Layer 6 of a small transformer language model trained on English Wikipedia (9 layers, counted from 0, width 128). Numbers have three digits each and are written without spaces.
A neuron adds its activation times its output weights to the MLP's output. To switch it off is to set its activation to zero at one token and run the rest of the model.
A neuron's activation on a vector x is SiLU(gate . x) times (in . x), where the dot is the dot product.

Input weights of the MLP neurons that the questions are about. A number n stands for (n - 500) times 0.00086.
n11 gate: 482717550674300872587605249245465430741648426670444353469535702440583392385562881573938615253504459287550256598619690477777367713390430627587436341322465569382744433518647362384426414621518505469236171541409662644387500478895668469587400714548496598465428688609522541578409575378587555483381469545456444423454215630683437645262381322445500442356554659535404625350270411513807627400536
n78 gate: 361405256782610508325696613426390349525278302709585464643447447551341546616694684496460615160387453628403587211687623437664752403631770483614619402466854795449638575568413587321650551604401411303614681402453414545453714736576743442585703371598460537628392479492281647453530479479403496455483264272661573538577540403675500508529599483543596538584379537520333741484492148600331582553617
n81 gate: 582482343565217419495280351540371465422297775414644261465597481408733473567527668740557576469428486339418415531279353237602344390562694309544743087440228551486583663632617266563364500613473573402637400551150655593441541641578619366355537581566678491415721853609402700569158187396338334386390553422718500372565309364464487571327406773657703491473717154500535519552438271653580566342333
n85 gate: 786446304593495258551602482854404482449431604459667443428362476719522761378545335542650685244546784712578373577626397482231505114357500721349361662249545547690331559449174423432704537327383542410597569509370326366542610375380419473323667268549574518739600308325378739393449568404757663500477322620581518458720311460518345155460473328378345285262202774670469524714658591432505406531550
n104 gate: 386385468524528403460538617485637310346379520481421350805579427289473559646531569401150469372235595308461396592333477402580554440439641579633413437456596659306398628551287484442553409500558689370433437405413618565366727527330471438651563322709489458316745609598435473655260500551345472398405644500619372216572463458352395775397442384245562313562289469359637676470631392228694416436367
n176 gate: 546424468327593458504531430466485469414694449549527672386257415507747606490399737550473448377451382500649688552625517610555413538438696560363311493478375572579572254532451454346466393528333746593454468432618548486486504582390441640435504339607740462642651584418406294532514528291463346568475418585351589475561422473654419566617267702414686602556620320610503438513510332602854283360384
n199 gate: 386392480477422571493462429428511635480381384449543701418622426536594568573519487484494427432529539478529229417546430406705557541484469711531578474621497405562387375490640471596385624583541581440741545434379531616386329268604449385581438283531648704430542404399478351477354408481637448472523575178351279442411429475458538674503570793382385597384471573346362477599405411545473541650539
n211 gate: 550688507583482570669349465562744668618472333401469530562401268565699645437590662734473438459637493542362549594461448595559570548445445408260221604450587590386462395585507556465510439542667553465568521471461548383432436476703530528462628496466648625628489584440782592529425357624517679394633620308375405731594551507374616611483674472428609475458387144783569587433444277689547624654521
n248 gate: 312692601520472548609554468582570577508540259242638511547692512601627290602465500569412254354690403543436512230254605532547696462496488456430403729472453650480338710404233358611446412654394524504532377456419333349749440620304541830435287595543481535379611619640484704322492798496519448508581242700527431536354523369761386375356340453334354532329409597185500610473629488425364558458655
n270 gate: 354377508678793475589581425476669468492546594546648432528383500432359782406239597572572598404322373643267385541479500496451263641463650404221651513378345470403476475538668145355653567409455441647290500538517597443437525601701488623440383727456508426382492372504578467361709455413448605516576718328631640596640384331356319711508153574301748251384425297723662598440300648484496561170268
n276 gate: 733239543718542634539623714558588459589357686311399476278423772723582542550620590423314409342462658558428446537363290285406417512434475568451538453936417320615659320644463425429533458420848746471457719389637414672165281431623539317545602458467516442500462315504550530414894446551569496630389565521620520610427383362701513685504736517474538265189303632484656517588405280442400537675555
n11 in: 654520411331650645635488525630432504433550530632596484383456478707411363574337581348228345400500500545463484463820081853241341344549573687371504563529484242643287508362553537372508513430508408598387678424660803633270529572458461848540496512540532361594426483542365338277387827571692416648437584513553504609424584604356298480468549565458681881587334549577673487607353434393650354331529
n78 in: 376687266460820412258397526440505406473693468662364479444427560563654298543703474549598678202386487300509465470312487469556309287414650332539424273648292644442410285660496548469385282452730482444758752545504521680331641551242376234675380601457774622435728460323730575397411222447577388253348756460331577860257394615706539319491366604406649465614496552539702631597712517377395470474632
n81 in: 465709571522509487385365301237348306298409687686704417411475554588546431389509542699349543400643332551526616590689487561394577605360475587479504408632432500224538634277685496677794588293393386343474491531716415576395439256570139590341382685187853273564474695548350644646469218552705531441319736500526420487301646450530289415564590654504608548526643585619293139633585358483765487584630
n85 in: 216355579692661484417504557764397400579406479830327759536603393479536594399391556608697210559590417633455520694388235566620758468528616562516359612504685513620179296574763508276540566239581397689479582504463544591537438508368592532591281553460508419528606635619448570608582278377516309508313671710444453409437315449402333352512685504529545541426806548260651651590697617634335616417667
n104 in: 322583319668555273530603382624736282432513513525589229459390354702471479700741537560309313435525599271589525546423446344479617586293590334328368380612595276295447542436496630521565389685496718405551335384419587447381513672585472471643619362656540629496328584593404335371249637462577251377346594585226027466422524406450374628599380408418404470179365467624475435746334245236640455361378
n176 in: 542534430527534371473537477485542511427436438636471555515677440446747371586414293577504541441769709451500485399415522694463343364690459546600531562376485655377467424393432443379533435663369304362396740724292470518439130666523528474393738232448656436608458564489504431338301556717588446518415559814769544898465460478515289459437455489186636409546625560697459418507653699492504415482458
n199 in: 668483567344577493582473538561405595468635468590400463354591522539520635497493470355624568527469504342521356551369640869592473635531270524304500563521650443433352330220603414562466612656281577609366587390380649453574528541539376734537591455358523576544261490608401339380682730399302578547588406367339463496390597601673624446558685400362389653462490452439263628576527631503399564412590
n211 in: 251525455607401649330641573432508373699467478533395448450743682637277398514432709581549371560678581385635345400662290511276453468553365661595456298596475526401496638661543540547560676518475559500463314652733447553588631585353510633511562727348726378500504391676511522330628608387444437584382313368454577163496521634634536215625364500318453464602544600386426485424604651457534489419446
n248 in: 181492629496463613376579601452678678381654558354684332456425683392326557516620377595386456500622500600435608412170337467516560299623476623374595504339508396475551597565500803500488537431324233336496520450830222215611423532467435295583496411646341496320302528553348647483512492418547578539686642545512677725579765457674387548627676468745544480374443520309361487418396713157740686453488
n270 in: 388293524460612267282280623395483596664583500358447185562373488387539745461395654597725477554291355180361453687379558369554477446574635313762592636428243597596512318656543488449362636417492672527300579524637655423412583500384459665550700524346417750605535468444430233649524527337458436669275450428484527496496416508311362698620484406581524286377417333682546671458496622394488438462203
n276 in: 543625756574414360565492144749626417341593644665598406363615367362533280437408500396541304398623470525313584738345762360628596492674537615335569388504650405333442090526219572740279521500454577492616487465733405467303628685564579462611693702616699370442466398521734474470333467704557707414556739509588434915465533512470374542583513709634555343424415292637682591650525714479518463529280

Output weights of the MLP neurons that the questions are about. A number n stands for (n - 500) times 0.0014.
n11: 394656812404552356747436513676903301332522615163407543572468449588416500571579604441262641271658520375727430099544478693573748373523524557186523487649721532612639604456635496740396202548610304556488459190500175595594612681473215568538568393273534477622579543827505854698381357468427650575317297394563419587277789417457335478611532279578477466351600247728375288624478400495530161572509
n78: 411605548677635583402162576334500460657594553437487451491316451638916657538568359634331546273314862491320684229621678514452666753476590809397424630564237495358585436779914378704308378463292294564508522535804619425500428826606459424664533679774560659448458464553347631741450570638454907337270564411633604230495788537418413327344706113367373536396474638387408616755591347547474271353534
n81: 537427485412496652593545325386732924444411466463629433410612308261745333529630486407408533756424731528354652621673249552524358242810689689308363176696490447579481775467344608366490576380534491776151552445634413390351643556545271280278576721684560635457443765495572529472680545521350607624580559603410334678469772376349439650939472841326251392405358681301413360265733353448412244638515
n85: 536403331381258353428407431463177485608385495373591539758594591338486581516692527510364631620353561408443464583532757629688629184457200253396586535857717901314770513432665697350647234361359491343447689183478682490554510428337644472409417427553612626417040442670882552328831618480620510288802279600264449736556558429496589409505516530482642465375403435513479785359549464352510547671858
n104: 663647433504570487220744544221784436891318522414602488430616215455680479730763450386549513418491742387756742384586471404598439641533541555702481434712621612473565513363557790614548747406491442559458420597290424449728265526716500588643824383651449730513452340710721571282408607693676509336621446640561417403490440643546456517487459614589244413544741579679460877638479350356696603356120
n176: 751282200557454488422358806723727400623619435798582425528537545520755469518496626422771543546174306571447289323751469564387448512370521539496588319529372516620658654769534532492317628434476519411259533399342450261491397351294697648646600575525463536460648404626641386535382356511680538388591481380464723558728610615439679551578561665438398432396390548481493683685692553443596657165558
n199: 402744536468599300504632254865326487386677553474511331480326451534602453441574637651427597426546333626390614471277633373544373404520579272522409413377407443516559803660388496363748343357496380447507344500732538429693539707383658380388444650638623359536422282480492634422751243630462317380504477619743544400596199331515285340594556305642578322512588596583734519538622482395365371305488
n211: 329347600332524570359302477360185436512342547575468568625368524303469500407217460467508374405492236534609785665563485462670273424560325441329744266578532531637413577459482778563330504640566672558397469420361526648153561563509463306461397316353548542405292431457684624441344645430518256555459562415610515485575861610401670612625464434408566468595592584239297403472478487492633675553559
n248: 444805325778473432532736315619349384415496717582323462430608619568577509601519470577437526821463163412709788570622411443500363602445662526533399341455712432331417377560413623403616646264823433362407464355645678440495405487349552318748566627574559281805524589554585572629616369613318680325404542724880346440481141777678674730854603534704486492491456509694577228402534388583548485668578
n270: 651396588552577443561403229355183348548397570594555419486606509222463297504654274691325518834495680419560640490643574468680618336379704535330730620509572611781478779429751446633327316438588436274544141950240670467505280345100456668610337603300557546550222500616742546642352481532413476736321513721541414469515453338483425233677373441614547478699785618418659314409530440510277597409598
n276: 542676483455678504839500721606846594337521247421369621551383438507636595309332451560612304730744312669522491414714357428210381723429518599512478395592514661478580566258672390794700536351374605413407198621624623384702491558675619141560513420304468517440346283404406509205760423579390468562525524528534615607538539709414457458364306579557356808266669445415676521522361707537696376453681

Each question names a token from some text and the token that comes next. It shows the vector x that enters the MLP there. A number n stands for (n - 500) times 0.0061.

Then comes g, the gradient of the next token's log-probability with respect to the MLP's output, scaled to length 1. A neuron's effect is roughly proportional to its activation times (output weights . g). A number n stands for (n - 500) times 0.00077.

"ce", then " the"
x: 415407478645426656638407539609629459291487744486464380369522374342371554426406655451597486338339427492533456473442545576748497428291710482425738606416488639275695363500556310417342661504587467620669633549686602410561621368386253860482519364359235677369661454499396628434407627376547454482508609553421376464617326218395393278651602728818592663491560544474298694664350453399508524375551
g: 694322135518351354490401499312552516449509425558642600470568461549301587414443423579509422521534579499619482625546443320551449421563580498605564587569426539398508705331731550343566332252352386617584555565573593332439406514445585408550600536430504759396182410677609480599593504483417418491580440550472427511625164668589427553621562636468693366547660414591574592604550633690650577449637
Switching off which neuron hurts the next token most? n270

" le", then "ag"
x: 428627529579521580709673573385740634617631636555340522587493400400497501433550285503387432440601545513407293344613560479517202579627350576497505542481443698387563447488535469609572556497582853684502677548538614653513476232389358688513649587814411558279567588510445705382461476582643737456317476443668572531440514433634609492380590616595131420556687261245456562568648629381742482583474
g: 512460651496669476604250527499500617379639555619614531490427602552514468542620436304568542533476217524475622605575512538449546624578596539198592417637520370475553453585352734362394592322515535726475540561515581393702399409653427306412469561338483427481729297402600530544644332324591428575466487482542508354550505491268619580270420535373653448499704322574344387477364746536522617456254
Switching off which neuron hurts the next token most? n104

" also", then " fin"
x: 493325539587591584474460407629811596388538606591259518468687324233399425477348525493591440467411306484521629490648405540572421206549542482667469695564490493430559267363449329503467585404526598630438564553593607531503620517226269604612619469383407713402696743534442490406492578267469313288330596480497530567482210385427402448426202579626546476522466279479537535589450574469755335560490
g: 578483559275425686268534517546581351471569561607447539448159425483522358629570498615636448314765311676460528261262542516365496491264789506410654422705459480430377523515419601621568523466448553473612535417621503418517443491639523634498463487533732482777353468565699560438527574395505324386621532532343514240444585376540507432305651333517310449586506442435340504422513501474555526424529
Switching off which neuron hurts the next token most? n81

"a,", then " Bra"
x: 470569158584421594510443328492672495347710584340541616309531413310499450304514561501649528577286671475497491555289284509550623290581464367454323539665626571502309514665804380286542559382360427652515618405528365432542481442427344550738590584458510601523654609706496346620339455407513387521457409239550458479490349303268519285496244429731633434500498364183315517652723534340615443506390
g: 529500470599560676514401489328435368428587462570261531626413228639540424308592546524459322548689626407605686429710513685372517576540489657476469547478667682543643473455452531705433563586455360738474353512475322345438486540615509483594486671660843411532486550501368467436472344403673370547541399504533752495542423700588447560610616399704411608547559459598416442309454629381220506366499
Which neuron, switched off, raises the next token's probability most? n85

"er", then " Tr"
x: 354810336648218549568507749496675447567505629581440625445396439542500493377500140435763631437427451399438570232608513509260727625435702600352537584580505615483520523449668429362341529586535493579703922691471364513495379485557519432585546474713338622377552290275715551635719491397738335564524502394610351449546339258598577586488335736575525684533580506398634431655675441689522602529375
g: 504615622515587427571579567337647652298480675514434603507470428349505390483453388495672527770595364365568367803683577533597618275387360420556294668512615535360449585408556519242480640579333470546342594438312578462457374529336395533504549599242607419528385544693346421494466540341374482541546734370490459477393726308509562420688578433437670472509548519452350630406644567601494526543657
Switching off which neuron hurts the next token most? n199

" pr", then "ur"
x: 494635363849643527547568538496678615241455561471615728596619384444472369453745442482619589371307473494502421683651456428439590484354367634507503517462471418366546497589486484496380506582415510569560499525522735639674613419668439595367674456750339392371763365325284670404494406663517739272406325338761556658537497716477607531525406582507379360538298148313573522553621733309668505475553
g: 370441397440555332493520570471691613456781703497268434522392634746543443313397439541449351547721511505463336667567518493456701495534508564563500547417544516597418585672473370659516594446544350767506414417430651436634361447565513461519652439381475582502309596510385585501492758356348440618509820356403453709529723578486569403544711552439595504556690600534240372472597530465597622557616
Which neuron, switched off, raises the next token's probability most? n276

" part", then "icip"
x: 401469368502602531766591364443581857396525642599643613516388299375561550657724613592323444505511579152414416611524313462283506472347285619399614714688484559551641413524531241600371581539534414590649575503830735344523459440391509551594534405500550622534593417250149376583565380621643628315612562349731600785466467416255478567449506664574295451608652524422584459558624470570506462500614
g: 649554391550317499540442527480428552581475367647693542674416449631523445717673603538426506266510445599645629482397564600434580191533497399561425567476374595382526271484402503477610413547564475232392467331455250538554350517442709390570722445583535556626339275595514448362520482462690509446637448391625584510396443493416511738487770555528614265414566580477558473431738302652507433586681
Switching off which neuron hurts the next token most? n211

" k", then "art"
x: 361366463401535357777579500559647537510623587374713689402601324348381376486512392361609491354334453609348504715510380659649406566393622603453369553660735651251751365517675444686448623449587318485637485710459566687605478462467535523483605325693516693376502557585486528375388223488566522464225478575628458752561444647603427532410453653468342133443525427535521487645526561366621375527812
g: 523582434521748468494814552413504564395514717539454386366545337628520443532606512479375210377438582476543699594413332820502420413447570531371521323703459445748388462292554522543647362449530335607473392503492477376649352447664416619318534456598528390600566469519584599523368478376508520428816363513386454332697744524418604505405620634528599449456694466653466478459420434545400655530560
Switching off which neuron hurts the next token most? n104

" al", then "an"
x: 460619299660484328596429594677689623433411554441516378504488346608543376537476387507443648556306683347443543228692483293472440391634553573464549566604355646383597294518633584666386555531365485676601383694545506733495360240374687736569744342841428501348621556581353500485583477443459604554509461562633569684331281494669602348440519586792286534647451319371723625389441515403708588378616
g: 255681482401492484413642415494707456445588520198750580526497498550480590498324551443559266559792385474399562536420465654520548706502380475572575446446571531480328524381415407582370653453393595738521408383491683382545455485571494571674500475399400431319582520647402525418410510498558228321469546607721404585481541452691577484408474447280454474437701192554534511678592297399665505583606
Switching off which neuron hurts the next token most? n81

" d", then "a"
x: 377516436631479550718468590625639580392629632551684510426555362562303459322607402468729473582602365283469576589626311446466595411394689529149457472496439594433576326543588420660592486250447348695420489582580359537640469385492640599387532256501390492177478477563338589396302304409544603410607580423573634645398926520583622601276557420590384465607571330364763798523538582411500781717612
g: 438578345488468410353482426469595508563668473401609631345507373454353389309344315456707342425418671328523529806516357532389510514320283653466552490396572633507517555288597684607448686597504581511526437413576570422495306354518551594564485312402420555565414612404639565546323411500551544379355386609562438400517486469410522526655401331407671747264363658377328397513562424316502600255374
Which neuron, switched off, raises the next token's probability most? n211

" gr", then "ant"
x: 391600410724580587730619512453698672544440610463643636610283422322432359403776463392587466539416566400413433485557582403399317442418416503403434466442622525373567351453454504600495657722273410467577484580494726740664464374554370512414667683674485531377432436329440478233387340569663607439376471328714702592552510721638752474268468550305316335555486311281482729554686727428650489502506
g: 453429403651801587602452499720570437556472593339513616285487687461503592523433405622458314679661461615509493634478484407444799454254583514321613558330532527676564495449516521501302485703302469590523572312476388331634458464448489696569420406546351646397520457415549606326445441337412383339390465425729293518458626415482401497439363613460728462350742344515619496436436575576647485495568
Which neuron, switched off, raises the next token's probability most? n11

" Pro", then " M"
x: 387772373662380631654504522442739830287470635695407920565305221608553431392465398321491452673502525550676397548804370601536472535424582633605654654517499573451743430514586360414660382462467596442583639570466469455666280358670594582447611587742489499549646560400519457615570611339507518508592503401538597566500364576495557456584436684645461534519487641411737458628693525435784476421381
g: 505543463454526556559335464473617546600642522631509616430481387358488425452340388357556336533595603466465681420521414473354672420504495336360594458515579468554417484654526517339301731452379401506412509621490288618509665496261549619637453669379425540505581450670644488461531816562488270501249539592558441529239653392555630341516347577472442718377675672515186627347505686591404466510403
Switching off which neuron hurts the next token most? n199

" fin", then "is"
x: 462436455700407627545513515692536436444580714580596632560431226414487434488808227417693535412586439553545490438646705641450602433326706391380579618667522559306553216378657774657535514420589238575604550324609534587545594303454589782619639335538643578450639498470403560220482512346621529420613572364580562698424588445423403593303421626459253362798670514121445392648612497415487547537610
g: 478489433569161560562543612532528646457393487616429411476542653664665484678497484537378517562474736447535623384362448451437645624460481396420482567349355434322449583553450574485459348616731505496491418456601567304547392441576589424652290471429493459726609692426331803598386665257579834486499466366388563530580536653552352654650452444292540491418353567318309525628506446413439457640430
Which two neurons, each switched off alone, lower its probability most, in order? n78, n276

" a", then "et"
x: 458634552709497562483449447413641541431454476735599625307456374441498438214573724261455351334655591586429352415745424595512791473582191361279703443577506675830583318452608669455664661357378633577759569736303572430601566401330439610613581511624494536502402407510564539529289721313582645540518507409516375607311653485524371518475427534497349619652803427431475374574541737508577634354406
g: 478599649552692631394561467389595819470688520552439709497498534494612604402501563474616326563258493613430725507557338428520504394433407564500530512396670310413457485536560507433505697382420513572521765424498547586386480401504154618592589563383458554244638388489433668361625331610366576561565664535572643494396454189658641504526547314376606535526635630484392555475635317431477632566608
Which neuron, switched off, raises the next token's probability most? n81

" (C", then "ent"
x: 453491358495485383592582420529669653355539771341546655573584449432425482587499329383309375535395538411471540792837518716369541806485510327555457460685429510493561584524552577378416456424442544778647765593710538650693328262496552529558557501443398652531436655590670553263358426600510629488552539369478593571445857583480783553249540688767576271489480432475516508491598501379420424497743
g: 380333431430360439462605465497379601587456601447518648640469460508333564627508486580362640623587530375701282391559581542684568647487638409488465581451513452371554695489473424510500545527522243400442660523621626632419494745591471394451559583486444379478445351362334408414524714489219706527396447426698562452258470724474380468283383223545679402607629522448564389554632581609251291459461
Switching off which neuron hurts the next token most? n211

"os", then "yn"
x: 581671547637445505406336573547740516329655563671401481289690308409564635443658505598448564587389682633547576441460377627612663461566528278547679489625542590486757552537569805405487634539499562395816619464404656361472112460511414436384643602649718597453665547486444552513221279295521469731442413397645683603345426431496417584376329623681441593657516542365715573621620428414617425466575
g: 333442585423343524657654537483623726458506460484480576276387431590714551452435626633548864639574576584589355570450446491421493523212499490630392401595463290401262468680432415455641366524503524526384494575385449204573393442550677412376524448313698439499693609625450210559449411517486431399639427688400436542520461635545503426727495507625591398441549403664469585396442429454535545485731
Switching off which neuron hurts the next token most? n81

"l", then "ind"
x: 723370574593570782650545426560656475469585541443739592443483498555588609401768302420676322580603532426397512686715554695600475519431523488411553575508556294478508352347424606746373496505416535582677095503516493683426454362561255561398575554555398347376391509528336545302423369785449723315466504480498461562635328597395597361200442633461249400686392419387523653235655707507645557560614
g: 354496361279478664530582492423458626358443649545471450346552314520347579458348401431472525357523404517470464452488441544511377446312302483399390468482457189385543351418626558577520603346386418167539479651729594402588692307450429604446505375713620337561381365523621793510488464484478403395445523361507674525333341304625533688688408581414367452394381550593488526511423640421431627560313
Which neuron, switched off, raises the next token's probability most? n270

" r", then "ar"
x: 289609675542454371683669484534630441470521551491724456361671420335429483415732366516609477391604464531469511414563490591499584484698533331254656606586544538274699263524517612602508519519439392355581587563646613545605490442487354604529753491506440542481338539325288682433541377309551501345341572324628406576384686645781626371288587529605248281572460123187603480537566375521624298441695
g: 346335462649761619657609659551537265324668592424406662530436512591592440568557562542496639518343589550474312604537511476681403591462517525472344560653276425614620414158330648497534530337223531580524475542494588639518616406613540291414393434508552534504513612688510519352341449472441476604430373524401370329432504446507598732452491642434590359607501316597388348557309338634506710459571
Which neuron, switched off, raises the next token's probability most? n78

"\n", then "I"
x: 571523447642400540564775617491666379316556523566501747595499279336458522602467397224304348493554534536520696363700364548610629393499541389486583712749592631140457725427525373647497761628628407440499508450556402442762550565377745605491659500540330422610486519555466619524371414594607279519316585316456558513530476477408364612483394541880517387440361453433745556564636579329689558507544
g: 401357425360566445422449531321425422587556531387477441643492411476502465515465834573435449461402480492283467732541789468574445492389490446640621456507381742534681620410505469432564679382434714497535465563329558581358698583652502360625610465489405599609607379579630530588591448513515528490493517652400554453530550299760557691641525575410330083378584572701516641343552529618605347625518
Switching off which neuron hurts the next token most? n104

"uch", then " of"
x: 424500407603590396481482794522692293414487553594466504513585418264712509394504777417573516407534518398571406522777541464348337432400453436564470524630288416428572253455655302682163518595594434627485322635524649326722537401494208376662425374359429705449609604357319523428468570385670206237396503359604475686595139344416385457632480346551476410532769532691508556443497431405616530621498
g: 472450027507666446533580584468409615481598603712543646663385489481581493539640329407454409857551523457443697569405393480420512456385383390432413548472408466494578419471464314310442671587634571495438489614515787495448539323513554547503407440644488416470570298315484442327452446451472471320570432451537556719561292463440424390570516661206438537336728505404533667565357525491370390485523
Switching off which neuron hurts the next token most? n11

" Star", then " Team"
x: 628411487471509589627516624562704814374543623498587639525391200620484667295578281522792353404423578263567453655718411528501674440544664523342592543571549473237513279356550480550330535540817495500414499496367447471620469421618446600569505684647455570413628533796485659448689270540619502673608624668302543722228433454538651434367387610487370614509524569263506539602636231478571510631458
g: 570545432455462463585506514278515309285564547417572457531523630657359650451373566452632426438552391410455514537687351581505715499445573434360724607498550743634425701405663413354516528549512444528453516613274545666549716444298639486348437630395460368502458568386700527461620482614518569500590415648437701344671545559475546349287497333618723548392587504689518589313614672669687558719412
Which neuron, switched off, raises the next token's probability most? n211

" in", then " 2001"
x: 681311324553572487519446563535711474389598643450584556361527280527438308545578404417697473567367546199561469693761424575574545278461634616503265328633628518374669694451795384353375480291589319542467319658666575429734379387200556553612565355400628659433671731670504471510354518394400476338486605442500441556378331523514531484402518704570474423562653472406529395637568504548610414292621
g: 389384427519547642559552422367401456730548352534543485502347470464497484311405671446383297494499632488755463561508440755359599436737498594516498517393231509606499661536367393579552519421605285279461601432709376364378788404549604545402327518597557441519675585548614722651724277499614574539451319541464447621605450635600513483303370418598376485647590528615464368425421518593441556492322
Switching off which neuron hurts the next token most? n81

"nd", then "y"
x: 603766483492461319802436654472473494380563812641539528556699364403698745498727681504278410698540340540507651549559250445323474406410760551244419728754467541384656510555448483500431506624345325460723563554524657395432420490484367380557706576374518624536605562432424354295476454486566466608541481475463478803443557726440315358660488295347524488322650488524578696499701681492703516365591
g: 390634528579394813409385397681492500417586402113592567600592257427475437476429549409304786507315504301425543550510510620617544519515282475532606669761629526540585469623513563602468540569507585646539725655570754500564408474518556350507512644413447664600699451561450485628330620500379424454588654526575432370592602575553509602441325462262364352505652538607517696513540581448523523535497
Switching off which neuron hurts the next token most? n85

" would", then " be"
x: 661619611549474291680438552530706595374455688716420363538459361459582581527510633429722448453439562270558311354678628511670517477396511547621220679720369557323451494552457763604542496478368505579513597520494254563644528597142540799677570487411467678584698600575468410401465487466368372322374505621322654592337395482475348643379507654716311545408616371619486598640549471420672354494425
g: 590472514473422415550618597272418538592461604385363418433558443429469388446467447320669617450590581328479478568662397665517598559522425420216332657575447437497540448363472492781527287522689681445773602392592516539533426412490468381533606516441450686452373541524501526708468516509622416498579164473548294476312706575418542653447519363242641443621510659422467499559603548488714622180529
Switching off which neuron hurts the next token most? n104

"8", then "5"
x: 384449244601426284618536413368501558541723649484596950340260509409583448392728552597528473696534275556243548730665489600589625574509483615431624394794404318626759657328400492599530488527580434366729419464408253384334573437353528539497546575493559563582580448416506484400763600486656400679410460457380612601383412318410552449432361419422518718493166547436410478616584507604841575661325
g: 606405345465564503414421468579349593539406422482433416539460711563636396779511679589300518487728344540779543566409471497442609703517704634613550567491492474445359696362449665602634225543602462474494566397709423597549562600528710440615377589198756464659653360526525416554604549527511640546532651761502423465436346447675511653543420396377397348466520421541613377485616505531374542400482
Switching off which neuron hurts the next token most? n176

"b", then "ham"
x: 422107508582516553609392481533637605541517690483399519431376497347352722325464574460377488391588478324508651599542376334257626532553085588480596499575578208583375564514310492538209576514391465561692245459541673488559307294592530512575550631584487606398641275811396581412412372688660696255690505590655683407413551579678594267593408579677323482412666453295591689446469528412535600480436
g: 319528469281595382425434468485516441517451562273453468573363607615476428631437513506553631409343440565331595464531481689379580471529524369366458483444409618448419461652544556393397561631557352600584592634282432606413583427369634448267502661657382511406275368573460385616470659255275628422650721369422615427338304469732362380741438618633321546453525635670556437594276463670530421483502
Switching off which neuron hurts the next token most? n78

"–1", then " |"
x: 525432434496335274536522345563660719652642537481508936344287313291335406532671637499445365723701440243489407662616565490570534587454369587386602556698419425643501530330400509546569587437834438387840496442332433760429462367292404646545591486396574391429474600674352587416432520690406678285472321379396470587390734527307373405522351459489402589501531569271285632626420549412473587466381
g: 449613543517352588613187490541483393378498285723553487325575131515473550593443525623509521531642338529389584476572498464463671196501555322420495623426681494499405456572517443413289447584381541703543505544452417689577647393591487539471528560513572639521511508457422728434464774587516377496495591394279500381456537446308516328402693624422210611585659414575298353354559503492408394487468
Switching off which neuron hurts the next token most? n248

" Y", then "oung"
x: 497383438487473340686492571357586469323628677580431755635327301559408471367607249461636315301500441390453510419703408446400384529483306708465526655651514533242613463654622423664305474388712598675426530522383379509661177290635505695572567428580551640692592500526603634443698424358418446414208568459437730637365473603688787365369347477433228450635353458587669536432399570495653611673590
g: 589504615224421535312617305610579341410119328584471465761486461484423354541440446599529400479592443593391492479531584428270570314596354374444500414619434753445394604539560388305454263460581580490579491368242494362366610411557461571349561555546502398394558557550570368359447595362505388497546453438281341644606475371655557499686643524525364603541349440378477497466314514742524617532514
Switching off which neuron hurts the next token most? n78

" N", then "ort"
x: 652716319727594450698547559719841455353640618492477574372368400346547378594533501293441437543415528646479563610745504302524510605493498721452661735523408692426451513693347500471442506436481503605510732700571544569719581439723427647489829301458267599456521598393469504464573469412552429386406577417523567575482428586545697502331607591520542430522479338533509577616443618379497535590595
g: 475564367646777428710480600531431488388498642285518362515351689522447263544549485533534449470605477672543396498574229574368538478608524643508319480656569359427398653407479518564818462576312371643555534412594429620488472551530422576400340584529745563443612554751361629456625325535536726708648573417465496562622510729442527718410391623441605432553365535475474357515352297491633494471565
Switching off which neuron hurts the next token most? n276

" in", then " part"
x: 545382317559498489475410594594658462265434558458596610356579261549457407326588362423755427615386634367511420573831435467507527382436513516456310432654587667585720731417841464351467463336599254496394570736626580442803399399230551545600645316484642643569610826587563442555489487316464469439541663393505452525288483592500482627461461582518497414723609416415413442607592516507682502371545
g: 445393559290437632464368502577573687487364428426411305378460507515624523550504698632450536444446456741595325428443425431584439457401423399660423622457644606648725213531530304772510502691545536390402653590372642347575536438376565581670389546209502669497454467298218257445713342543442458573646472317526636422451463408333603367440586536351515484563564433457542649444560561557492479464461
Which neuron, switched off, raises the next token's probability most? n81

"\n", then "|---|---|---|---"
x: 592460473508229276491754428574716520375558387706476613329649323399448670589523285342497437698282521358584820503751618698574502394423372543593663603610481621329445335424415432524541724383556455443573525639590673368605824690451632556473703421647239585501421568554513637414619600514477502563405555404385425618395436447470447596504457353802548597554503461332498678580664505513747443452495
g: 595428398457484655387484540402587639653537496639462232334486631622608503530639676589603585424368570454619661297433632386473343447672740467586524463267423465485442514428704281508561314424557610501293406391277437363449510397555730641525579461394448440731516392302542545697592407685683677558384400531608527376511669597457263614588526438552594395466447499533554504220547573580424449437511
Which neuron, switched off, raises the next token's probability most? n78

"l", then "h"
x: 378659593723520519718419526555708428675556523623570590403380481415444447771643371646474476404505542391595535358792356475499566491621355640526666523610445573338333434496337539581204560489234856515741598516557395586321360394573299514424633403697216584460384429492410403395473235637750763343642521401588512578517656583716601331659598443420370646633593465346514494327501527619549464487515
g: 558496652447463307494400498628691548384511418390455510400619412411525495416373506522370513468330410366420588575729469685552490678508465639378500241475547441610660508659632523487370613407472574614577638510586634415604300389663470465359452628351432669392327363465585577512458597410339444733388690581441511307358565379578710392701526583518591496473755596571294414802384346415505472399301
Switching off which neuron hurts the next token most? n270

"–7", then "1"
x: 488546073501426554630621498463595564546561739548480885530430343328725370433561428476560333576575356321608410482637651423630436587505430618415556606633488583534420552217377503586622451694573525293794721453412530615523466237496556384553544508681516661431711540499455382572588526315442351604405416553403739770303413486289565583411521459657703567644520667414483535665644538483767498507480
g: 487606481794635522386409473273327698580399444671614433590361516489515530648605551421419350502690375489467663504349418451459678434481583467620470656299521579467273399310341432728607438485615373484384387427567558616343371493691407524629456406547385598346345590445477498387582527529590595765854595454330433412360574614431519596401539479414533557399642411703535364503691480473452483394336
Which neuron, switched off, raises the next token's probability most? n176

"–4", then "6"
x: 461512192540490392558653423414565552417468626622456884361480361423707290404442460441611465618620403275349504476602507453646578608556447679400629658610516572436605509275379416548648424628638386379649769481327469541489391361405589495470554402647546581345787527436598320520729484422476449489372435524322725772267502554191496659401458419706638613620434579446209546757685394417769522486514
g: 382478493588508480476441397448463385669517432390318496494430688673614589768431649548400492639647319620614449597398680479694450676548594612704315534364513447460344511521408557698827377415572564403423453425356354706423528486551696541425431272372632457559501501355562321567586566338525590673651505654455570444572276387539405824516572303525418485493651435520527480533450440712386521466525
Which neuron, switched off, raises the next token's probability most? n176